Layer 9 of a small transformer language model trained on English Wikipedia (16 layers, counted from 0, width 128).
A neuron's activation on a vector x is GELU(weights . x), where the dot is the dot product.

Input weights of the MLP neurons that the questions are about. A number n stands for n times 0.00066.
n8: 91 -306 33 208 213 -8 40 74 -42 -124 -187 -158 190 -252 47 -44 31 204 -209 161 -54 99 21 43 252 -85 -179 -217 -326 8 -44 50 0 83 124 51 39 78 -222 120 -39 50 33 -178 13 82 43 138 -98 -51 30 -12 -97 -217 135 255 -135 23 0 126 13 15 55 116 -107 -210 -226 65 -161 -16 -215 -86 42 84 76 -41 112 -249 92 -24 72 -135 65 105 304 12 -66 83 67 191 147 -74 0 -16 -106 242 -91 155 -55 -112 105 126 159 57 -149 -144 51 24 -8 -77 125 -76 119 181 -50 185 -313 213 -181 -33 33 46 104 -217 -66 -326 -28 178
n68: -149 0 -224 -180 -13 129 -16 -8 -46 -99 42 41 194 -75 -105 36 -66 -102 74 362 -58 69 314 62 16 -364 -116 16 -62 -78 12 -77 15 167 120 -150 133 173 -183 -224 246 189 -50 -128 242 -37 -62 99 -51 -21 -21 116 73 -90 61 85 -4 100 47 24 4 -104 -34 4 -175 -13 210 -77 -20 -173 42 -163 -154 -92 -132 41 -71 233 -96 -115 101 -151 349 27 105 0 -411 -185 134 260 -90 -37 94 -110 -51 205 -194 -20 -51 23 155 -85 -214 82 -87 -25 -4 73 155 -62 32 -280 16 -46 -46 -51 -152 88 -22 330 -204 -34 84 165 75 -98 36 186
n82: -114 -246 59 -184 167 0 -192 -28 -87 -107 54 -51 102 25 -10 -39 68 -75 23 67 69 -4 -77 29 207 274 -10 48 -62 181 -64 -19 -80 310 43 -97 173 69 -93 80 -231 137 -45 3 230 -17 -152 66 158 120 -68 6 149 126 -7 -30 -17 -45 -18 102 -217 -56 -116 38 -64 -90 75 81 -40 20 63 29 66 165 -47 -7 52 -45 -161 195 197 -68 156 -163 -173 -184 45 -56 0 192 113 72 -89 14 -7 -48 -269 -86 202 84 -49 -68 -118 -106 83 -202 21 -75 56 -278 -34 -18 -14 -92 63 3 110 60 69 31 27 14 -50 9 -163 82 -33 -165
n93: 38 -103 -17 -8 106 0 330 -55 -114 -290 66 -187 103 12 -24 -22 185 -62 87 16 261 -232 77 -4 -215 50 -68 396 51 242 8 205 -163 -89 -61 -57 -20 46 105 73 -9 -240 -60 -89 60 184 32 24 72 78 170 236 -236 -17 -133 -95 96 -118 -104 -92 -113 -8 129 114 375 -92 88 12 -222 148 -253 17 64 -222 143 -195 -68 81 176 -153 -17 122 -310 28 198 114 85 64 -110 -133 -158 30 -17 50 -103 142 67 12 26 -51 111 -298 -9 -75 -160 -18 35 -33 120 4 152 -186 54 103 -17 -113 -91 -41 53 -170 4 -283 110 -92 300 -141 -167 39
n102: -156 154 56 -55 -36 -77 0 24 -48 -219 -55 67 -70 62 38 4 123 47 375 -109 56 166 -49 -124 -330 -98 72 59 -32 111 90 75 29 145 -70 108 -121 172 -73 -66 -167 37 -36 -20 -283 151 109 -19 31 20 -37 -22 185 79 79 188 -87 -11 -37 -31 -86 -90 20 -116 -54 12 68 59 230 -62 77 124 -105 126 -251 -244 56 -64 159 0 -302 -131 -63 -61 -25 -237 -173 141 238 122 -95 -43 40 166 94 -16 -84 54 337 -123 154 -43 37 131 92 -220 219 55 85 -94 -191 29 -24 -139 -29 -11 -242 66 389 61 142 -8 15 -65 -44 260 -229 64
n136: -111 -254 202 -138 -394 41 76 -78 -27 -201 -239 -141 -180 -34 35 54 73 -53 115 -8 -164 -167 -329 -265 169 -125 95 -85 217 -28 108 81 7 220 262 -179 31 144 43 -32 -163 246 120 53 133 -102 146 102 31 118 102 -50 -28 118 -28 76 151 229 -160 -20 68 -85 217 152 -55 -77 -102 225 -52 196 29 -166 17 -87 -270 -182 206 -62 167 102 96 -146 -44 -190 -38 -95 202 8 -148 -237 -93 -144 45 146 -84 -45 -12 24 59 180 75 -95 81 -90 -58 -93 153 -101 -104 165 156 84 12 84 88 23 25 -48 -21 104 -114 63 -83 74 -41 198 -163 50
n139: 55 29 -203 -108 -161 -118 163 -315 -112 4 93 -46 -20 21 -106 10 -116 192 -22 -117 -66 97 39 -127 -88 305 149 38 27 73 -171 -109 66 -12 -117 226 283 303 -34 -34 203 99 12 23 35 -62 303 11 171 60 -197 210 -42 -58 142 -297 285 -54 32 56 220 -122 24 51 -92 89 -31 -30 -99 -91 4 -117 -90 28 23 92 8 242 79 -52 266 -91 -53 77 48 82 -35 -189 -161 53 77 -109 54 -61 -20 -4 -241 131 128 -58 -142 24 -226 104 -206 -31 36 -42 -146 128 26 -155 -12 -12 87 -141 -147 -68 0 43 38 -257 -113 141 43 -4 30 138
n192: -103 173 169 -16 -145 8 128 -41 329 -205 -121 48 -193 -168 39 61 -165 -215 96 319 -45 77 75 -138 12 -149 -37 53 78 -8 56 265 -92 191 56 158 140 21 12 -28 -176 38 -116 -21 50 -73 -235 -102 27 -13 -153 -38 157 166 -24 52 143 -99 -207 71 224 -33 46 -4 4 -175 143 -145 -80 -128 197 -94 -215 92 -8 101 -272 21 32 -4 -184 189 -129 -66 272 -124 16 207 167 -47 -150 -267 192 12 84 -12 78 193 -13 -23 -33 92 -273 -139 0 -183 13 -36 -154 -204 184 130 -114 -80 -38 -247 -80 104 -167 91 81 4 79 -60 218 -36 92 -115
n287: -144 -131 44 -63 61 129 -82 148 -123 -131 -258 -216 -73 44 -105 105 -22 51 -123 -78 -243 166 32 -52 -51 285 92 249 80 -59 -8 -60 50 117 -19 41 170 303 357 -131 -209 150 20 -24 -52 91 7 199 84 131 54 -141 232 -126 -158 -8 -44 -82 -115 42 -8 -4 110 -100 -33 241 -131 -59 0 -97 73 -41 -40 -28 -39 20 -88 84 19 -34 -106 52 215 155 139 60 68 38 -25 -222 122 137 40 142 -306 -95 -52 -149 144 -272 -69 -136 -29 -71 -28 59 219 -181 -32 -161 183 -176 12 -98 -41 369 65 -12 79 -242 43 -28 -162 -105 -52 16 -62 135
n290: -29 -83 88 79 165 -30 -78 138 39 -150 -27 -173 -111 -122 4 158 8 -116 185 24 -142 -4 -153 -196 -206 267 215 -58 -29 29 66 227 8 -55 223 78 -123 -138 -246 36 92 -222 144 143 174 183 -31 -196 -84 -26 278 -16 -58 -116 -33 12 -62 -242 91 -8 99 -45 136 -197 247 -192 21 -53 253 -69 -222 -52 -42 132 207 29 -46 25 118 -209 -214 -137 -37 -28 64 -130 29 52 4 -163 -319 -64 54 -17 -120 125 142 64 -129 -43 55 60 -39 183 -29 99 -78 -166 -13 43 269 95 237 223 239 -308 -163 -12 61 127 -46 -90 239 -125 202 -161 -106 -118
n296: 237 -23 60 -158 105 -89 160 28 -86 212 -133 118 -164 -7 -87 63 15 -123 -116 82 124 -279 16 -30 193 -63 36 226 -80 99 23 -97 -280 24 4 -141 -34 0 81 120 -105 -195 -40 -16 53 -91 60 77 -195 -131 141 101 12 -206 -91 63 203 22 33 -160 -8 -284 98 40 166 29 195 133 -148 -74 -53 -87 85 -142 39 47 -262 -153 -124 -184 -49 -101 55 8 -37 -129 92 95 141 -71 55 137 12 83 33 119 -152 -108 -111 -217 239 147 4 147 -40 17 -331 103 174 274 62 37 20 -49 -143 -378 4 -62 75 113 99 228 -108 58 -177 158 -31 146
n308: 24 -67 151 125 -48 -252 19 -230 74 -284 135 23 -299 -155 -193 59 159 176 174 73 95 -21 0 15 -210 147 -56 -51 87 -55 -135 33 -145 -192 195 49 7 -186 19 4 -236 97 16 -297 68 134 96 -23 102 -16 -279 -18 171 -282 211 291 -129 -166 142 79 69 234 169 -67 200 66 -20 -151 100 69 -202 -119 -104 124 -15 144 131 32 119 95 73 41 16 22 65 -159 4 -128 75 -8 27 -143 161 101 -239 -4 186 148 -41 89 -216 14 115 35 -277 7 65 -16 -28 -15 69 -4 -35 182 16 -64 -28 -123 -70 -140 -66 -4 -138 79 99 12 -73 -59
n317: 165 -97 203 208 -138 -17 -36 140 231 152 57 57 283 169 136 36 162 -155 429 -156 256 -155 -4 -174 57 -4 154 53 -330 -171 -177 -66 -44 175 -88 -223 -20 -144 -123 20 -99 55 -46 83 -162 287 -263 32 47 -93 120 -31 93 -69 -94 162 102 -127 -64 -110 -178 -163 -38 45 -51 0 33 -44 -322 177 -240 -150 -125 96 24 -16 -100 -62 28 -12 101 170 -198 137 -80 -83 17 71 104 30 24 7 41 -167 -13 45 -8 -87 -93 -46 -29 -33 -64 -107 58 61 55 163 -46 77 201 -85 94 -25 55 110 -8 -152 69 342 -37 -92 -88 209 116 150 -216 31
n383: -63 -62 175 52 172 53 157 160 -136 66 -144 154 -89 -175 124 49 68 69 -163 34 -87 94 -194 -121 -140 44 -18 131 -84 76 -78 -36 -212 116 51 -58 -109 -14 -7 -158 120 25 60 -126 88 -180 -144 150 100 264 29 237 -178 -76 93 14 -59 -237 147 -219 -90 128 -53 -101 108 -213 42 48 -109 27 28 -43 -11 -155 -67 130 -52 11 -108 67 -60 42 126 -36 7 10 70 -10 138 88 24 204 128 -86 28 -55 -52 57 82 -23 -32 28 79 -107 -59 -234 61 -17 88 -10 -81 -136 -21 -82 18 -96 -78 14 200 116 -34 181 -118 -126 -38 299 -138 -36
n389: 121 -140 -83 -37 248 143 -45 -12 -224 161 -23 -98 25 -15 23 -26 217 328 62 -56 -166 212 -29 -276 57 248 46 238 12 177 8 -43 -37 210 36 -99 137 241 -156 152 104 80 234 191 109 -49 -58 171 51 187 -271 -178 -225 -74 -201 -118 -95 189 47 51 0 -130 34 29 64 78 -78 -49 0 40 -190 305 33 -147 40 -37 -129 -104 -60 246 254 12 -81 126 -85 -54 71 -170 -41 170 -33 -165 -41 -70 25 -66 -79 92 -128 -105 -63 -89 -142 -58 -312 25 -266 -49 63 -47 190 30 173 -59 13 8 -59 149 178 67 -131 -25 -233 -166 -83 -8 -265 -101
n411: 74 150 124 -134 104 70 -56 -94 11 -37 53 -117 -172 52 65 202 -34 -24 -92 -203 82 90 -33 35 -64 52 -4 -32 127 329 4 226 -143 33 -63 111 147 4 -20 -16 -129 246 -66 -148 -66 49 108 141 125 -323 -166 202 -32 -138 353 -68 -155 -84 30 -94 13 -122 88 57 225 132 265 -237 -136 -92 33 38 -177 220 12 158 62 186 -115 55 -172 -250 12 -47 -63 -165 -169 55 -67 -52 16 -107 90 -8 71 -53 33 55 -55 161 71 -132 43 -257 0 -132 34 328 -37 -58 100 210 -33 -80 -83 51 -239 60 -244 294 -130 -125 -159 193 -58 -158 79 -192
n436: 79 4 -109 -91 -105 -21 41 -29 -4 324 54 -308 98 -11 -90 183 -187 66 78 8 -4 17 -72 102 -90 0 -50 178 -138 91 -408 -66 -79 84 -12 39 146 -50 -28 177 122 -64 -143 -272 -198 41 -4 92 239 -145 117 105 86 62 -103 12 79 -23 82 179 137 -157 -102 -275 168 17 104 -270 150 134 -4 69 -8 51 -137 136 25 -264 -93 -92 243 -23 -65 -103 -111 226 8 44 222 -179 252 -75 -58 -53 30 261 -25 100 -34 -203 -161 -19 -56 54 -71 -146 -9 54 359 82 174 9 -137 -115 301 -24 260 -146 -235 13 29 42 -4 -72 -100 0 198 125
n437: 94 107 78 -145 124 -29 -164 -12 -30 -147 98 -96 -38 134 -211 100 69 254 195 127 -192 93 -166 -50 -145 184 148 36 57 -89 40 -61 -15 74 474 106 0 159 -39 -107 175 -58 62 135 -66 -45 4 -121 27 -192 -156 110 133 -53 36 120 239 -182 -13 -16 -147 -95 183 -331 -325 144 32 -100 60 -12 -25 -30 -12 -141 51 169 -296 -45 4 -66 -229 -176 -180 135 4 -33 -86 -39 -77 -73 109 -52 -28 -165 -8 231 57 102 172 -233 108 18 -89 -65 -188 -25 388 73 112 203 40 100 -41 -29 -141 -113 84 32 81 91 -113 -62 -119 -22 -111 -52 -253 15
n444: 81 42 134 -24 212 -195 -51 -198 -98 20 -41 -59 111 -125 -106 -96 128 -330 19 114 -234 75 -69 68 12 -103 -69 108 -165 76 106 128 108 -53 -129 92 88 56 -120 -4 -42 -90 98 -198 322 100 -49 123 -81 -62 221 -34 194 92 -76 -178 -116 -315 -108 50 100 11 -29 -193 129 92 -44 -130 -126 208 -12 -8 -316 -4 -82 -72 -16 49 183 127 -21 26 150 160 66 20 0 -61 185 -144 20 -185 -96 278 -66 -300 16 112 25 38 -155 -104 -29 -52 -4 -32 -267 115 180 79 67 66 172 -280 29 -104 -111 -8 181 33 -100 -82 230 113 -202 258 -141 -26
n458: 185 -106 45 -164 -61 106 -66 -286 130 161 -38 -192 111 -151 -265 92 84 45 -42 15 23 117 -27 -21 37 7 -136 -22 60 -134 70 63 3 46 215 113 -114 158 4 25 -181 199 258 15 239 -116 113 -58 -255 -223 269 46 -30 130 -37 103 -52 4 228 50 124 -132 -203 98 -148 -168 67 55 -282 18 42 -128 -159 118 124 -159 94 106 153 158 31 -123 -30 -75 138 -41 -19 -369 -31 -75 15 -102 78 111 31 -119 -15 -11 -23 -98 84 121 285 67 38 20 -210 -63 69 -18 -29 0 116 -38 107 -11 27 -150 -114 -38 -37 27 -116 24 -26 -59 -7 183
n460: -38 -158 13 -121 34 -34 -54 80 -200 -341 62 29 17 -23 -83 96 -150 0 130 115 21 53 -51 -40 -70 -4 157 -305 131 96 223 -150 144 123 -98 -53 227 21 170 106 -251 -77 -81 161 43 42 36 -4 -121 -147 -170 35 -33 -58 -255 244 -146 -39 -4 -60 -260 -224 73 118 -192 92 105 -74 -296 160 267 -127 280 180 159 -58 102 -102 82 -125 168 -63 -223 -108 155 8 -152 -76 -38 -75 359 118 264 -67 190 0 8 24 -121 -24 188 -90 26 231 -144 -111 -126 -50 -103 190 127 35 -46 -103 30 -20 -233 180 194 64 0 -146 -257 8 -13 58 90 154
n492: -4 -172 -92 4 158 -192 -60 53 11 -99 -116 -176 -4 31 -208 -127 -267 203 -57 85 -171 127 46 14 64 0 73 -57 -133 162 71 -53 -266 188 -188 221 137 -206 -91 103 -179 4 -65 -15 196 -34 86 73 -69 82 -71 4 277 94 -162 19 98 28 -47 29 129 -34 -182 8 272 178 0 60 -104 -37 -89 32 -123 174 41 -143 188 -119 129 -11 -202 -36 131 -177 -58 27 -96 94 45 -168 -75 124 231 -15 -195 -83 69 -77 262 -46 23 -92 -28 -64 126 27 -106 -83 27 107 4 -82 -148 -74 -120 18 -140 237 -8 220 8 -144 181 -152 222 -79 -122 86

Each question shows a token from some text and the vector x that enters the MLP there. A number n stands for n times 0.015.

"to ": 81 -14 72 -77 73 2 44 2 -5 24 -36 -126 13 232 20 -108 -112 105 -119 -49 109 31 -17 42 36 -44 75 72 14 7 9 -32 156 -239 -190 14 -79 -78 3 65 -77 40 -6 -37 -75 -128 73 -16 24 -45 -14 -90 -11 56 69 -48 60 4 21 -55 -52 63 -10 -87 -60 43 -7 48 -65 104 -27 -50 99 -49 -72 24 -37 39 -215 -115 34 133 45 -120 78 27 11 -28 -63 154 25 109 -23 22 48 146 174 -44 20 -65 22 39 -15 -11 65 58 -12 67 -107 -147 74 -8 -33 -42 -22 30 -59 -62 73 140 -43 -103 -53 -115 -34 81 83 -62
Which neuron lights up most? n411

"on": 47 113 39 100 91 -16 34 -41 5 105 4 -90 23 -40 -67 -216 -21 -79 -77 -72 119 89 8 80 -86 -34 -47 -88 -41 -101 24 151 209 0 -106 41 -61 -25 49 21 -22 -28 25 66 -49 -128 59 -94 46 -30 3 -79 135 1 26 -91 35 -6 -137 -6 -12 176 -21 -77 34 -60 -6 105 102 -21 -59 -128 25 -26 79 -66 -17 -37 -68 34 -37 -5 36 -80 106 -55 -15 -89 -130 -4 -73 118 -59 19 -16 190 59 -75 35 -46 -125 122 8 116 105 184 201 72 -23 -197 38 71 -57 -9 74 44 -92 28 -18 -24 -101 -43 49 -163 77 51 78 -136
Which neuron fires most, and how strongly? n290, at about 1

"was ": 69 34 3 62 50 91 -13 -100 39 -17 72 48 72 229 19 -219 -96 14 -106 -73 38 -75 70 5 50 -3 38 37 -99 -85 98 -138 183 -245 -123 17 -128 -35 -24 85 -52 29 -53 31 26 -95 27 39 66 -49 -11 -45 16 44 124 -117 69 69 20 10 56 -28 77 -75 76 19 -87 3 79 53 -3 -165 22 31 -154 10 163 -40 -131 -69 -54 124 98 -112 103 42 36 43 -135 30 0 207 -101 -70 -14 36 53 9 -41 65 46 -67 16 102 7 113 -25 10 -12 45 -37 -7 17 40 86 -10 -188 -16 14 43 -42 -55 29 -199 -28 -20 22 -98
Which neuron lights up most? n492

"Il": 1 43 -21 94 28 42 99 10 -51 29 -22 19 -2 240 20 -184 -143 -37 -149 -70 14 11 -86 8 31 -119 -81 -13 121 -56 63 -29 167 -82 -101 -43 -89 -23 13 -3 111 -51 12 37 105 -179 93 -47 36 -7 104 -20 18 -74 72 25 39 108 -27 -36 -44 220 49 2 59 63 51 -43 -37 84 -22 -29 -29 -149 -112 -8 6 -5 -94 -18 -68 1 -42 -82 26 -72 169 -113 48 100 -223 77 -33 -18 -41 135 10 -177 123 95 -117 97 120 27 90 108 -56 -129 48 16 -83 -7 34 0 -1 157 15 -26 -22 -12 -22 24 12 -120 -18 111 35 -102
Which neuron lights up most? n383

"ri": -2 -26 41 53 132 -89 98 -77 38 -19 199 -9 53 20 -3 -150 -107 -19 -134 -72 129 3 23 6 52 -97 12 27 36 -69 -215 -103 93 -20 -201 35 -24 -26 50 -9 49 -36 82 10 31 -11 62 -20 -82 -37 103 -150 66 -19 101 -78 -9 177 15 -45 -41 88 3 -2 38 -9 146 51 4 147 -8 -74 -15 -122 -6 -47 -32 42 -72 0 -54 126 -15 -59 -73 -62 96 69 -80 -250 -125 -94 63 142 -20 -42 -10 -70 -71 105 48 75 -85 43 103 155 62 64 73 -154 0 -12 -74 -40 55 -15 46 36 38 -71 89 -42 38 -107 29 40 -13 -70
Which two neurons fire most, strongest first? n93, n444

"And": 52 108 3 66 19 51 51 -124 -46 -40 145 29 -82 68 -11 -219 -6 43 -130 -11 -5 21 -47 72 -60 -61 1 -95 26 -30 87 -172 117 -3 -57 60 -74 -52 -1 96 -11 -49 26 29 -94 -30 70 -41 74 10 73 -73 19 -27 18 -34 67 22 -56 2 -13 198 52 82 78 -77 41 -58 9 133 36 -119 -39 19 80 151 34 37 -180 -140 69 115 -6 146 48 -37 69 30 -126 78 -165 -57 -122 -2 -17 150 -2 -23 -55 -1 -227 322 0 36 59 81 17 28 5 -65 34 7 -27 -20 -63 107 5 -44 104 -14 0 -100 24 -196 -122 -6 -2 -131
Which neuron lights up most? n308

"promot": 25 -103 22 139 18 -35 58 -96 59 -90 136 89 49 27 140 -365 -82 6 -142 -51 64 24 -64 118 -76 45 39 -30 15 21 -73 -97 48 -25 -62 -56 -57 135 28 68 53 127 -11 -53 -93 -105 51 -32 113 -18 -7 -76 -38 -57 -6 -38 43 38 26 25 60 79 -13 -76 167 -95 -26 -125 -3 186 6 -43 46 -71 -76 101 34 -60 -5 87 45 -89 -26 -84 63 -26 53 -34 -65 47 -96 92 -124 45 -6 5 26 -45 -76 15 -20 -16 14 116 2 160 43 14 14 -85 -1 133 -53 -39 18 64 -43 -28 10 92 64 -59 25 -262 -82 -2 66 -217
Which neuron lights up most? n389

"br": -86 -34 64 3 20 45 -50 7 64 -32 302 -39 7 -39 97 -248 -50 -44 -160 -104 112 103 53 1 -63 28 -24 15 99 -1 -125 -112 54 22 -8 -36 109 13 14 175 52 135 -109 -48 -100 48 70 -131 -107 64 -49 -42 90 -1 -116 -37 6 -12 -54 -10 65 -14 89 -125 38 -77 -48 47 25 123 37 117 114 -42 -132 0 23 17 -159 -6 96 95 -72 -70 73 -62 16 -109 -48 -62 -8 -4 -6 -128 -111 15 51 -114 55 117 -26 80 -2 28 29 141 82 33 -58 -57 -50 55 -74 -86 26 41 120 -8 120 -18 -49 -49 70 -176 25 67 48 5
The three highest activations, in order: n82, n436, n287

"itary ": -14 74 -42 22 113 51 11 -7 -17 -83 -1 -38 -8 27 195 -46 -121 -75 -315 -102 -28 50 -28 63 -30 -65 22 85 60 -52 -155 -207 225 -269 -87 159 12 118 -19 2 99 -59 34 43 -54 -65 98 -92 17 -28 -8 -62 39 10 -110 42 37 96 38 45 27 19 -3 -3 -92 -10 -32 -5 2 69 50 -98 -70 50 -97 -53 12 57 -113 101 -2 20 74 -26 25 38 -64 -51 -17 24 -46 81 -71 23 25 20 96 -130 -32 33 82 90 65 90 -2 171 -118 70 -42 -101 -71 26 80 -79 -40 149 55 10 -16 -85 51 -68 33 -4 62 64 49 -99
Which neuron lights up most? n287

"en": -11 62 39 -37 166 71 -130 46 6 -53 -78 -97 52 94 -10 -276 9 32 -173 -92 70 -5 -14 54 27 5 -54 -126 67 -75 -97 -129 -8 -39 40 -118 -3 -12 27 134 174 2 -44 26 15 -13 14 46 6 -94 72 -65 99 54 -4 -64 13 59 29 -1 -128 138 19 4 -31 15 108 -27 86 154 -96 -66 64 -5 93 54 -105 -13 -116 18 46 102 50 57 -13 73 52 -175 -130 44 -9 22 -82 5 144 156 -44 -167 -54 89 -15 102 -59 144 81 2 -72 56 -65 -34 -115 -45 -14 -69 -2 28 -86 -11 20 -70 -52 67 64 -92 76 22 68 -143
Which neuron fires most, and how strongly? n82, at about 0.85

"ated ": 35 43 -31 46 117 -2 52 -85 -21 35 -104 -76 -42 91 104 -164 108 41 -91 -99 57 49 -56 36 42 28 -62 84 21 -17 -120 -58 272 -194 -173 -19 -26 96 -15 158 73 0 108 -3 -7 -48 49 -47 78 -45 -32 -174 6 -113 -91 -99 -11 127 32 -14 -61 73 -11 -47 -6 -10 92 -18 -27 138 -79 -47 109 -1 -60 114 -28 -39 -120 -49 17 115 86 0 -64 28 -38 -69 -41 69 -167 70 -40 21 -5 -15 194 -102 36 -113 -22 -20 34 13 35 136 -16 60 -20 -42 41 7 113 -2 -28 59 -81 -23 50 105 86 -117 -44 -2 -80 15 -19 -176
Which neuron fires most, and how strongly? n389, at about 2.7

"L": -13 137 34 -63 28 99 21 44 39 -36 143 -137 46 46 -24 -224 47 -69 -214 -88 37 -76 -21 72 49 -33 -30 -26 66 -11 -30 -135 171 -76 -58 -101 -134 58 74 21 206 62 -50 -6 25 -47 -7 18 5 47 0 -69 118 66 -128 -68 31 69 -141 71 -164 147 -19 48 -9 88 137 66 24 93 -77 44 -100 65 -31 -18 -29 -15 -148 -91 87 4 8 -67 12 121 22 -25 7 33 -37 -205 -103 -61 -34 170 51 -133 -56 -31 -21 92 -57 -27 82 143 -40 -48 14 -41 2 -95 -64 -13 50 106 21 37 25 5 -87 8 74 -39 68 74 55 -101
The three highest activations, in order: n68, n436, n82

"point": 83 116 54 36 118 32 -39 27 37 -106 61 -6 -126 -100 69 -296 -25 -53 -98 -23 94 158 -73 -22 101 -109 -47 7 45 -119 -75 -103 170 -144 -182 61 -4 -26 30 -23 95 -45 29 -128 -82 -48 0 -15 50 -9 -52 -44 26 -61 29 -64 -26 38 -156 50 11 6 -12 -98 25 -68 32 50 10 -26 -27 -38 -75 74 -29 43 82 -52 -77 74 -110 127 13 -39 61 -87 -18 -48 1 18 -33 132 92 30 -41 162 25 -20 92 -17 -36 31 71 141 9 193 187 -12 -75 -115 -38 93 53 -17 7 92 -29 23 104 -43 20 -9 176 -227 -28 42 40 -96
Which neuron lights up most? n102

"ation ": 82 106 23 33 49 78 76 -39 97 -24 -59 26 44 16 67 -244 2 137 -195 -63 10 57 -60 -45 42 56 -85 79 7 2 -155 -69 72 -255 -133 57 -13 94 7 59 103 27 43 15 -145 -80 -42 -47 22 -37 51 -117 0 -122 -125 -75 -13 61 23 -74 -53 -8 18 8 -61 -4 -45 32 80 100 -74 -93 132 26 -56 -10 17 -63 -119 -76 8 48 38 -32 15 145 33 -70 -165 70 -95 19 -68 36 -14 49 170 -68 71 -64 29 168 22 109 66 32 29 139 -5 -88 -27 -25 -3 -110 22 64 11 -104 45 -6 161 -26 -29 17 -35 37 6 -107
Which neuron lights up most? n287

"th ": 115 61 -3 -21 10 4 50 80 49 -104 -118 -56 -5 100 168 -161 -82 97 -227 -44 30 83 27 -17 40 -73 -36 92 -50 1 -136 -86 51 -243 -40 -9 -34 32 8 103 51 34 29 112 -83 67 -63 -58 -60 31 -51 -22 -105 -19 -34 -47 -5 48 46 29 60 -24 68 49 -44 51 -55 -68 -35 88 -93 23 109 62 -34 67 23 -50 -143 -184 -10 126 36 -114 100 55 27 3 -132 158 13 42 109 12 77 63 83 -227 35 -14 107 138 -91 76 82 42 39 44 -33 3 33 -77 -89 -48 -51 51 -56 39 -27 -12 -32 -91 61 -204 -104 62 24 37
Which neuron fires most, and how strongly? n8, at about 1.8

"he ": 41 18 125 114 -4 16 128 8 -30 23 -60 18 -25 135 16 -196 -10 32 -132 73 56 -3 142 5 51 21 -70 -22 17 -65 25 -17 79 -216 -24 36 -77 -3 62 189 45 -5 -100 123 -75 -90 120 -107 -87 44 53 -22 58 -66 -1 -40 59 113 33 -3 19 -69 86 39 64 17 -70 -51 -14 58 -79 -135 -2 20 -147 -146 214 -77 -102 -90 -45 80 51 -49 112 84 -67 34 -261 -17 -44 217 -47 -88 23 34 113 -51 4 -26 -45 113 -3 69 28 40 -104 -100 21 32 -1 30 13 2 12 -117 -43 -51 -7 -22 34 122 35 -116 -116 5 70 -105
Which neuron fires most, and how strongly? n296, at about 1.7

"single ": 73 13 -7 16 48 51 -44 -36 39 4 69 -69 -9 80 -56 -88 -56 59 -63 29 51 123 -68 45 2 -142 -50 -35 23 -138 -41 -137 140 -301 -93 12 -14 6 -20 -68 88 13 -42 -27 -41 -87 53 -139 64 57 -21 4 46 -23 13 -4 12 138 14 62 22 124 -44 -33 5 -109 22 18 20 -9 -71 8 54 -20 -44 34 107 146 -274 36 -60 69 -41 -54 -21 -13 -59 -43 -67 0 -123 161 89 23 -4 96 95 -37 92 133 -22 144 53 59 19 275 131 -96 -22 -73 48 -18 25 -151 53 -83 -75 5 53 46 24 -22 -11 -180 69 91 24 -100
The three highest activations, in order: n68, n308, n492

"at ": 20 41 49 -14 65 -9 114 18 -15 -27 -43 -73 21 77 74 -225 -19 -81 -119 -148 20 -91 -43 44 1 -128 60 -19 -69 -24 -55 -148 343 -133 -128 47 -134 -10 39 77 33 17 -26 -139 -2 -136 -5 -68 -116 14 25 -123 26 63 -19 -119 154 93 8 37 14 174 25 -156 -76 66 56 35 -50 71 55 -18 -50 40 -36 54 -47 18 -110 51 30 255 14 -36 -67 58 7 -113 69 87 14 -78 -31 29 31 87 132 10 29 10 58 -115 82 201 -13 8 -14 35 -5 -56 118 62 -1 -25 34 33 -48 52 -40 53 -65 -58 8 -178 -51 71 48 -149
Which neuron fires most, and how strongly? n444, at about 1.4

"er": 10 119 80 214 76 14 25 -90 38 6 30 8 -55 -63 160 -187 -44 14 -76 -120 99 -56 -44 69 -58 -19 16 -114 106 -53 -106 24 115 -79 -198 37 -69 73 80 79 91 59 -49 55 -89 91 114 -80 -86 -32 100 -70 51 -8 -59 -18 -55 128 -106 4 47 118 28 18 62 75 8 95 -7 59 -12 -114 -21 -54 -88 46 33 -45 -52 45 -40 16 0 -34 14 -73 147 -121 -277 -99 -76 -60 12 -25 -72 -57 36 147 -44 50 82 80 -36 106 33 93 -37 78 57 -72 -88 131 -74 -133 -10 44 -122 7 70 17 67 -46 107 -201 -1 -16 -43 -20
Which neuron lights up most? n102

"the ": -16 124 16 26 -33 37 45 109 -31 -36 -2 -130 -49 115 58 -9 -17 -83 -271 -71 -9 -70 -113 -7 -68 -28 46 -121 18 -30 -100 -143 280 -152 -82 -59 -9 8 19 48 71 -53 -11 -44 -109 65 106 -71 51 -1 69 -13 113 -6 -54 -34 163 16 -8 -39 -32 232 30 -74 -13 43 -33 33 108 163 -5 -53 0 53 -46 -13 -18 41 -73 150 -16 91 9 36 8 156 -6 -99 -148 19 18 -94 -86 -26 62 97 74 -107 55 16 6 99 92 96 89 54 -105 -55 -15 39 -4 -77 -52 -127 41 58 -62 -18 -32 75 -94 22 -63 -128 12 99 57 -96
Which neuron lights up most? n436

"u": 10 41 59 -61 -11 39 108 22 73 4 70 -32 -46 -18 19 -62 5 -75 -84 135 44 52 -75 -10 35 -113 -55 -71 139 22 -208 -125 79 -133 -134 -105 15 44 53 88 23 -16 8 33 26 -127 -124 40 19 5 -9 22 127 -97 -22 -116 74 146 -180 24 -43 -45 73 62 48 -14 50 -82 63 134 -69 -94 56 -47 29 -21 75 -119 67 -101 -1 164 -40 -40 62 -59 47 -197 -91 -70 38 -52 73 18 82 35 38 -75 -3 -6 -17 73 76 -25 93 56 -62 151 -80 -174 -153 51 30 -33 138 32 95 -70 -16 34 -35 63 91 -152 11 -29 113 52
Which neuron lights up most? n436

". ": 69 61 129 -24 -31 -132 -3 112 -43 -1 84 -51 78 181 93 -103 -36 -8 -98 86 17 3 35 12 88 -33 -51 62 18 -97 107 31 166 -196 -135 0 -155 -79 23 62 42 -5 -30 25 57 -60 31 -62 94 -98 30 18 14 41 -12 -76 -29 112 47 -33 26 161 -2 29 -66 1 -8 45 -14 -23 -25 -152 39 29 12 108 44 -64 -246 31 75 29 89 -64 56 -51 -42 4 -44 -6 -20 -42 -2 79 -19 40 137 -87 29 -131 -55 153 56 -7 -35 22 86 -17 -130 -135 90 -14 14 87 -87 -47 -156 32 28 110 -60 -72 12 -227 -52 75 34 -63
Which neuron lights up most? n8